Layer 9 of a small transformer language model trained on English Wikipedia (15 layers, counted from 0, width 128). Numbers have three digits each and are written without spaces.
A neuron's activation on a vector x is SiLU(gate . x) times (in . x), where the dot is the dot product.

Input weights of the MLP neurons that the questions are about. A number n stands for (n - 500) times 0.0014.
n10 gate: 620547519369476586508598561443640630411469603309583506519744626468220396658384593407681229406434725395739419674776693550475603487633280535500404437621393409573619603502397516650473489343524328395705397502450483582580622576464358382447452600450621520644355562458305274386819635485484551446358581384619389607570534487491488471388503588489461207562462499491566521595415481644581456616623
n16 gate: 328599343477744592382455594610563674330359098210583633535407674512470765425628637558457557380656344577458462560545593434369595514730574596604303326547681573416676601418625614539413626389623263534766527388382504758482527815615407415384451765580291404432380393449595612476611523645330566510453340443355718386571646443554332449502725458505780445348480581560584473608510552371557554476785
n32 gate: 579826495452421390349641480705547607499485470548523551454517525588365460442616550503557594497506411624504313624367417632388551544552491471577753484488678425436681395598530426601305653402482386586457407583544663268516683352489459424495455541716518529509702589643671442517443706363333353715445547448567402252573423506419158348568480317328432400661451751498471513494337448533536347610497
n120 gate: 366343538494354374495347361560275730697313484440633501659515600706434525236531600239505410508321604609557369528831804435409428433573228464491644564453509457669661442489598491740335328456578467445218637586598716484423479409575329488517761494579630370305547302511400284673287439425472354695600596690596462346551483646408414509390303476537541275627449423375750532426646402435386490512303
n135 gate: 405337638360748684786343487518298581505600642561382709496527387620455538409528664630524274289551472670505579715671706444643681343467543548521465302101529528455643465339664664461596683123613486574538610527372377499556459470140681499409661411381267561317472618449375476536535420732553632441245132402379454544608473305333401555477610529525562582960543665558446573492358421478630547486626
n146 gate: 412566520448683349440513665535552434344507489540515374234392785442333585291372607580455404621458573488310337480427436407614400370498664493438545402521681433545649581528367310457553543542554695549579270744214327291471704426428462305502439985554281347348529593511581373608672548429712310432257563507706695541365594515303302474691359391455468747566640298572299522485540748453434504465497
n179 gate: 437459646351454574398440395524448566552412509480567380471642593418384502472668379351549344602580442599455494407539836383506521521409525578238660417560673561525672372436701549583621621426327567320534417593470475559556430500501623450502518531419551637515341693443480684373411518438450316601409576424429733407550365759734456495319516351484568462616604585425403350626686512785411361480587
n225 gate: 647299373722267362386296271437641324326555462544465539419725287460733819566417541860529481303555174589607542395487310434455444577395341374377288581452404397725614591302234514535638399532501326806572450683658428370367512529483640271374729693357553362616384512472536471413454456556793560644530267260347510550603422604490389465394529213433656497517246559511552313437736699324591325330539
n243 gate: 430626470528167638607489574396471284357497402451444406418470422440485462541702622829492493112576589414234337905626512448628488614320532502498483512732459780432376179397569705291398611445464608637526325706436356296438434375346487511525722351568649511250284464270608406737464486623347573634565447436407694343395417437495298577455501667496708667668697572288384399561475549492610603345565
n261 gate: 402440740470400527761284404629336391607296455324559686633528416284573355650369681392464267588640734363642736801711652531595518453453508505148589534746542596623548215337498653386458356386537498454557453642592708565535577585518677389400768462545624658521716309477436483532468333663365437479630363433599352565386537454540396379264389328287438726298633723601496699429482532583391723299551
n283 gate: 562491425560620529319583536621411681302608493419509440452454564334498477294360416234639519493628475347646438535493461455424349280281317459670425658355508497485515557440333502496428412471638553414224404596526327636634314555590314463660407544592691547546228662552433603375446614400516595498274435340338243535384351688665600214395476603757340445462515189236793694481429395235288683563492
n334 gate: 542478454470758643606675578648524704743331652459523543433406562783513530289538615660426328681501527725600567743437363397570374368409526266623395595534679434489550430594399471531490605499333434253545529654528277532457557545593464669474465609508514440342656571572288598442627529691590629515372566369389371572430347853597558640461547330165558384322490363615398597552360228635384506391694
n342 gate: 270504464460686404578649543601688674271671674422388521485733161468386758527715538557539547502520403365500562360412416222580302415373709638333298340450612478562683507491648504493517495319530518507422285400605515378550759506695246390491371484400363515568604537421402427634758399630345509663490789609672593357546436415450667739404656619619277505670423518678687288508615782249442451460705
n367 gate: 396609451543503544428340610374498409407782564621626607441652563532509719603364765484644487635450524490558603532228503428572313465442520644474577229546594342641676670529730626511330379594591476635448366502365352455761452432393524672513453606341319750568537589508480456580483260463296319185506162582690338618739383591225456379584478455450421808503655713754538366441213472482401534536427
n368 gate: 481437561448535614463259581429535716702252591463560576629509513430523583397267719384450354495451461439528422603583628570356397306488690697533409347547529323740134335247548571295305712466416301658597346418452430597407454479775623463333606667614571496775535201502487646358468459765585291437616256312328601521674453192451365725299726567411418604701491498109531584532501323302411507474270
n381 gate: 594437578579737488521309546640478366479719807164414616665496492346400593541549636610783402505475497506561596670554543715660654628432619618341642210522595532642257732450464504558611520409499416472505247406253542412582647400453299492573447164220377578518563423521513553706115566530635550390814503417400524572160477350536360603449478566476537487397704603281377446473550489630401325524288
n396 gate: 877425350295693480354693697485695455607549539527521644412439475435452729375418642407506602647471220638511705408578519467706676511313470580503520576577639654480620630305484594596469566621624548623560436705538519409492330663382369539500540451388275644539457452455376547658479274500596599512508492500649490201417413425661565324591435361630432706316398584331628623591697655420534316528476
n414 gate: 598227845537593332608302560380737508442646528521593288480698469599400663565466605354719129538367372524281404450593458296280375564470539324539676381578325345515333494536526566468480659543462414565551324475693349225491571562586398422579548694584530460605494556452490491424551358528389583567464750350366492725635659334488404628547374610476667599778591403783626629354504461547314609693473
n501 gate: 384418461488448406452504568552629531402574594606314382239465385753330543509429697512477395317631467349434595243592605435427298508445458332498410482448380757397482506447420468453296783306566644560491387559584562465739465679132687719563539538503400360246638697489423405611412583570450523497320510561761508263513568520695375447629392263727556346626639534530531526379563629645497768551409
n10 in: 492488547400532676370528598500698680514564499477501494478420543576679266698642367532241400533509429292459421616660466427727582475450610546930453474435335335551640584477449544474644819552616340828431418519345422443574531450374220722384381635440642688543624663517417429470621432484497537525640443555550376651778469280610584542479475588431498677550706578554645676537397372584612463569775
n16 in: 581626540516306461766347486524547670213504507596657235751679613592547557406684432623252616341148482766577424484433397479468389494224520635429564607546438414476334614519556536638410491536095386498563450384651614381653291261422390372556577294729567387486542705678447497436330741379391515414604377480762562307504586585583572801571415563408736404642488351606521482535257758480287877514388
n32 in: 575543443549602481451644478642681720455418391771543486732475681568458615380635690422326407538623615467373413701389381455476174486605245546423382452542532430651457379602565434354547563458460417621605485512429423264381580578526397400485434459552546513803658309633572437681496583463425552442515558616435586291674243656621220418545620555381580637561280592571632474421374718296583363450351
n120 in: 271478679492578611533464733518477698562386821439245367463457557326726771523584581408610664591527527537442566412472486366451532625571681351612424465369388383347498484470340395612453611433633705575346541490386510395185546438472351351611376393616407438403546485516320418829695759706628431340263314460542684504358384390338472430620525765235539403495726660575452484430415280747497294585807
n135 in: 397534242390460708382319452597628408457569489340392624393334467464447347236473801229380560810458775540713527454671482340287706532303680068525333695614307400441391586260412695587776257599582478580500417603732445565489625430236615397543536424605430740491507681613847596610517397242634447766586459475562471529694299430766604422614245556341614480472604868387342435399559364298307367422722
n146 in: 581516508778194701518690603453243424697342441787575497678531430431444305403432593678396478635656616657313435442399614434306252571299284518479448185723492543390518559617336548287394381582470553439635500622372390422620627239583277411439416486624379528548681464245435507598706404527537399623417536603460536494499616720070305389466324260537621339746616490567428479590630502877425437374506
n179 in: 575462450469576371506498511351560701568512530432601310619398431335603292577381561476434642569432402642736562593381759547433486431363573449604628400449519443472433346572585569513207471432468600651666506270591612368351408341747491550474417512392486540503511404389517253449642504650305301351655499697434502605463509416380341545550604513278515491507443668413392569616487601362715698592525
n225 in: 814477705663298666532506547377448622417488572633782674517496469551512500595501726646532468695411408432115478396355573143371504638344224505328437757433603334333460422390375706499504620356501406857420342509708454548436169519633434215466427588386301486440319550430257706395544395358445474381384268324515462415278540734664442445649217487732705574377492702550482492610495702455514441339367
n243 in: 396359540647598384657580484349337344591386310474469426374264663665403423474639709630783307347550899376526477493395310508539370506492328246344505517796602515503568621449328480631508414245384658574306200507529371327633417694313506580966407436324626592622220520566671621354346442474619545573412702448504594448570581518366109473532548615389338288512519491451423186603346602821653551288449
n261 in: 253448316522686519633407493596454697792591440424670589801420583476321750496421467182342552469429589518301764430277381271573740453331708337324579349404499502561604404644393607377810899284510656591575353633402409400502426550533467305499693636521477360353464342324453477447695458526532537393482711450502604468702298439679506603330447467259389409493573414404655488449501508500669298423634
n283 in: 722457421596317373649540614504516514620583534428344626701460406489490197493591506472476259377569377560339522646458657333708545697546653407535485351306331429524441426486361483489656573472642148498379214722356508757246640345681750567599323426633652305444681478508428347649419475275577641680355642417515468413344674709484448539467225518351551435387811317560670561471521360547515465264547
n334 in: 612449555564523544513614439518658455586249618438328676406608663404380698312489550519600593565736687927380558783506402465480335411373598421642294426479388360431552539532350722632363547479566367409591367536570396350396588146640561467480441448568493400704519529759229586619343476473424545665567405527557422401548432479670607477473201470519705498453548242612478439606439414344268420492694
n342 in: 414499607506711542285567552616531479576494686471600270460508515713531704612598570469325592415324292299600397513562561464599123377642638554640680489732673462327402374648395509361559492556450616649495758449456522491475443377260182648571511535628513542515534515497604723422410271420776453404259281626340509483653670387556459569427472765573287497447456407649488598378544711758550531475684
n367 in: 613630385395541333342676655321433489391510648410522640715601390493530531317367577137769565537686683650704307594522782597582640562574603866413619621434564690324206447639441537519510619657492351797778379556576342570388556400419449762281260542670747420530477552438303493667456365604630355398671415572107543323730309586395345709434652338393395427344504627473658277454351464515433702560524
n368 in: 750268623644446705528289204592420291502245048484469584479622715347485165456354644436210478393726596480407596623927676818404442584647667607320593206755378490509771582494422407438281589568261523522440281679330339309547732396719347542603464705548480632400515411637393528351623458413439557433479746741658598690866390597526634211399420656522663554340494508243623440441437357410671581321356
n381 in: 433377593526440608672278697623397633608562424324257347471427352314517561467582386441391512512403351433365441289433476672454451440365488435397400525342299653514301540457375583382626416443670598634522474270631389557675388443275475360593527562264899480295589631658642431309349496560658547547425655575496558762562534510625388474412474280747720708401492690586615527546557429691349301652284
n396 in: 621404640404527508456428526461390400683467557430604618401605340390589711527768432531673722565224465686511518289172780540463469507489511417603552572481488278563668303560475510617575531448521365617453540596541414362715711418447676474291628391438571325621536541302489552517651501593536393766249838797440656499630256626464568389623634266320476429236598493211556527571232778476413575743652
n414 in: 501699381502253546444374457525326466481497566491277357282587344351561676363546487534486563693569701334741674779610486385607454522392508512495500342653440458610137301676552480488452424313785284871653528333727405558420571147541620688574563387393483562509733374476424514399473438379463442553799313530520534559347472680557506430525709532488655168478684521322596427605442274643295460483593
n501 in: 750541267536577521421559610594368619409511462488639686753739282727353653402554438367329644665479690242417457516236499314473654475346305432575441789493382524750364427464344621436418779697617395498621287336720739220353605218750338711314443628605383561668155457481551702306539484435341193502640357525579457428966452683419629496247343333630465450568521302507578323674448367382386463583228

Each question shows a token from some text and the vector x that enters the MLP there. A number n stands for (n - 500) times 0.0087.

" |": 440549448599426498410634587571317581485602309375489417512465639444455538612485583598342452700486615592553664415572609413745481435671704530442627413347447560551532499500596614653534584498545512510617429338475379689517483513325638438565493508265465427558403388483673458561574613282376603380289405637477512442621533479647511542586564602538578311548464606603580354580303593453529610488560
Which of these neurons fires most? n16

"um": 317516472321374450612566419511420408601515472505451599434457493651718520577534730456392452618427586217476622418539473616686574310510545591399551425492448666453527468519614623442344557463240470399529435370635564666330366345454658281521491412564582568582463447554476606455526592402551475528468563639480412808476437163440533616553615541432462511446515473667458495540417421541676524472482
The most active neuron and its activation: n261, at about 2.9

"; S": 819487538409397471365586530508422489573562468457503580587361450358467483658446386490533484570579551430330577386528595533665537417548553487479688592252494527358600493600663510459618433515508573597506578371498676558457421390490579395589463529380420530611458508386816562454604470292607627539559604532439511543370399432688506461489595451552561282621581517608683398461321442624462598291357
The two highest activations, in order: n381, n120

" | ": 450468378553283445403870483505540546479597359503531441649358605434565587628438388509430668591434619379354613317604609572697490492597531514532652549475472420593616575557521472540536484428447504440546368313332562445405466457503392491416421517400475588549392640676565556519602466359586534380393455609513589519417377427815375500559464480410432343573447479411563494466397551625465510389408
Which of these neurons fires most? n10

"rit": 371596656400515513534625444472510442560546550561624236504493441527673438641404445453424688601490708546485412461544522533613462465685424530365695580786464599481472419520590647459489602640576540486554521679539344537536373402498520529377422353446649248677464434528586458520429576383489618524502633575579633501619481495572768339534462411554641256457463404436589441320587516469499443526648
The most active neuron and its activation: n225, at about 0.51

"m": 387519523496316595487361428297411328732436561313500542403527405460550456382430545458296291721419535418321620318608386520595594545380583668428589483610511541445593595467473578366640469632100496420656402530466577633394369417515672476588495376463508449546538278485516406493388420567444442443609426467501566515345332400622555535463559508545424616408506456563572473654536535470555531568453
The two highest activations, in order: n261, n368

" State": 507505511571417501530805574611524515581543451490550581540450650331538425615498479595383784599445643447472684301665556489560375395587457505452588514543391501359503506627616609574688527513452546359488553551366653424313592455445455428395328388584628434719597522408548688493529381358518476309543435542440530428722462413620486577741571384550476260519534408480498550525449534548384480498412
Which of these neurons fires most? n381

";": 583629685424307574483591464519287561437554473386436618592334479408451450558413543571553578508415601554516592464583552460639614473602565463423625573488394539465564486629569606562705539714523500511563665347347380512362462521535709426598559485420533504526585530365843469567571466304569604554324643519566532506474337489489564455542638472430490317589563574683624438498374607529636694355463
Which of these neurons fires most? n135

" Australian": 467485540454376580576834523570456687671511410489491544505282674524516382550502479537531642567381536491396655391648612469434460405694498582500651470543433448292326585629493616570659683570513555517489524521402578641309677412439425453506332424436641544725608500467510559457571536404485565405462571514433705477594519527624517476777496308430496309548462503461488567431576568458507457476471
The three highest activations, in order: n32, n10, n501

"ake": 476525518538527467709491424419447594670497489319408643564506598631548682656618574601522536634547658462456623673553607418607635511634408361397670394390457640529523495398472600267642625573541686644457474549635571499314450275434494307443380514620589670494576525385579443511476431393508633511658338523422561417594432455645546592703560473360657367474520434448592600649346450663593533441438
Which of these neurons fires most? n261

" n": 502379535393357440498567478506613363577677512612547506539262584599572423583330483477619448512418531478369623195643425568474438627533594615481672485476412601502469437412594662455541566368536465316463634311403726612379534303550521356602426417451579511600389513524604619438470456413582543478582456494481692386383372570424695456544474406474523482438349304508461403548175420577436425371437
The most active neuron and its activation: n10, at about 0.67

"11": 612489452572394392444620529396297576517516571376686631558453531508628482575473453587414588502414713562456653395517522396785503359580567555432690657333298474434517532521677630528487353576490471599529534398575549415335396472387566552519428556645685615614500464576703643539716487387513541423530559495496534612473549392560642486526402419456626225419377540474433564420366586617512547453536
Which of these neurons fires most? n32

"ior": 531538565502359502539834590467511617485431564361587537560259574418421464536417440593407624467467653596512492234615484320559466378727639548467500503538390449417366421568520751633707481562499489464553520627404564464464405403520481477556453309588610528557604579508513621555417407317524542395395533680345572469532490465738603494669521400537535251399564452509582512514428465563370465606572
The three highest activations, in order: n334, n283, n396

"ight": 399567600547452454559787476445684646502469552365492612523570483631578414526551386555403700536518642496530581393696453386796528271497482483521693583364425594563649499452456616553557615561485493571540400408550361703379469338413491361499379576453649559632418657447457690533646496482564474450564497562413609490524668473472524465616480390564552298555508425653485511521349520412403349426463
The three highest activations, in order: n10, n334, n342

" as the": 708438535547161483589746497660551478539517318439480518560286481488638566513434439566570510565531616503439532494532667504466525513421430552438501501364649558521602523628518622398461601539536439438656468315409510555430509527575420388463583364541577562585532457389605560425560516448540596357440388434418602589550450424518437526604538324561599187589567550489468369493452410379343560426539
The most active neuron and its activation: n225, at about 1.6

" (": 744444521504307528517777474505611328560737477434439239535373572373606461596492408491432596595442715416451566456613702433668646556549582441534798483505586544547538480511463559519562542409537412402520478247497625537562465459642442535444361568477516484520328593557621478414593425333595538413262374618422495607564363519518456385479472501443497447462470454476621414433446467517397508402481
The three highest activations, in order: n283, n10, n179

" -": 700565439559297495498836516530544544632416315351516490445326663417551559511482492472455581706521505387459568221585619556451590438610502600586626462348368467544501522510552442413595497483434449503606527463385527519434389526360508565463504432450535569593407486617582604505649363396495482416554539769406502367511355283627436513582523500524531190605460504548556510470370468506508621420392
Which of these neurons fires most? n396

"1": 520404616344195461495871578318336519539588448485506482603402613378511485633376425422407663540471632476317623373567458525646540431550497544543573588451684414346502636539576507461521498543507505349655477450524557579384448422472491466473485577397526574577500565539548445511714497348607581505515437604419517661425507634763448615493487519624399403391504385485540508560398530597529450383510
The most active neuron and its activation: n10, at about 0.87

"\n": 527524559553444567457791438548456469604509654533368476606387522438434559627523450528412462643405555435276613403596733551531557508731523523461500349376416575458572528644603528519645518454569462356499512171561623479439502618556579463613652389319578600621548546575639517432650507324608632418513615506467445715460350508579501633564581519464515477587496432473610394440326599585279627425537
The most active neuron and its activation: n381, at about 2.8

"-h": 335457412542567385532680420526425363434736361383331528396205498662507696619585474568378501502574430558518558260584432435416727462564526712552492444501537529531458529627583563356354505550445366562569496418587879590344475434642475484623447440603517533584383620379627501496662481299645570682435621470390464419400547572667614478599556369581496518608481569591327466379554621452476588317524
Which of these neurons fires most? n342

"16": 594418523542275491505520550452334577619532474444659644592500533525533570547488409521449577486405744508365700480447353554731533524414507490573754619434347534394582463454713516414406412538496450570518411353642497367230455488479528605496422491567545648585481410477595666551730492373622599434450619600405539612410513516584545490602442559536493250493540459497489563364282508431507451448469
Which of these neurons fires most? n381

"st": 530430629497218377393595579372465707620433371545596600581388458509462497687663431581394690540484491440463519474593471385546553551557533652580642594450518535457630603601551616508522524428396464296511408437620526523274409485550601338593561646433466553623453373370465639467563471514473729402341616552451562597458528515617532495647511371413428307493483641684719512610456533532431439324538
Which of these neurons fires most? n135

"ing": 457540659622562558481693411381523670517542493334619548701442500777482509626537458550465615560402705474583503517589565453583536423473486466551820501594541531489631550407617521506400630633465526565497328547597454538406478304411514484446485543584530392666680550515555659590405455457471496410474371606596699580577593628583501459661605450446510235574496485538504522594305569504474520542420
Which of these neurons fires most? n367

"e": 312329618491502445594567602456458606592524419501598458596388492652502395539439458424443716574398669521420552514499443569560672531593538461469851556550361531468430495500544598461564528553463522681506438509549574377564453285588574434382556434561594598625467527466550696635565474343460530503557513482432505469684417502659441509493486399435539135488444491448645409333567480499406510547555
Which of these neurons fires most? n261

" Car": 657644552496558692565623385428422608629722487532369547677266516447570486589519541499486477583659581406564696372509501508569443470529590779424665432340533690301549580383561528614401526322594485397648591437574474664305534190495495470502407608393457512641441606444531628553493450342513564423546410403495506520330473307711567408780558537508607417510560587468574434570458591471415497473521
The most active neuron and its activation: n135, at about 2.1

"ic": 373278484463290391757696465601444655554531461522499354572484589576592348593367486541446545487434524376346413460628554481480648505632561603569674406693406359420356414543494632552479642641505568322344459552494382519496603411623468548469468500465606538555425534386515511327590470439491530523371399456443716463446489467545501451693621395409594302566410452516643443439546695572338439470447
The three highest activations, in order: n368, n243, n135

"an": 602802582508540424555633464509396607476465541543494484681366652533560543603512396506357495588507598392406609397513442543604522493669585324466545475447480487552418306678600426290721434455400485452586532647511604526365278289568496519282479401561526535654390492430698563638572395385577451374550468582327631485332406347587578424618551485436649355378479392488424529421405601639324564615466
The most active neuron and its activation: n368, at about 0.78

" the": 607428611483083465622688543627469360524533297528505475523295465443531502547470301581578478519517486487498508518556708520439584555436534448500669505418677456519622559575531602456400542525542512414530471362456391576407624489571504439514551354519623479526437465481556546456509519557475579413393470566541631590556484505462448506676572360521549227510490576455457373518385539423344542478558
The two highest activations, in order: n179, n243

" has": 640417544560256528490698488500512366606613463516483427606532561503610589497487494595459419549440558396419584439522624517559428587434443561454538468426599591496532534442477561413422689273382444536435566341602636423360479416489598417616582399521629594396279574524896486489393529521345560415526469619443684418431582390507580464602625391487442254429484465606450415498378424600551639510579
Which of these neurons fires most? n243

" was": 493460608529200418561677535546557467535704456509534458498458449428525501585452504621527644617420620400445528524481612520422542716493484553416526471428497423473554590486557561408450532453403451468460513270501473484418491367534469518517587484526527718516255491577922438444541610604494579400468398414464602556582484421665561468484516393542584301492477368676473350587524330433514654387526
The two highest activations, in order: n243, n225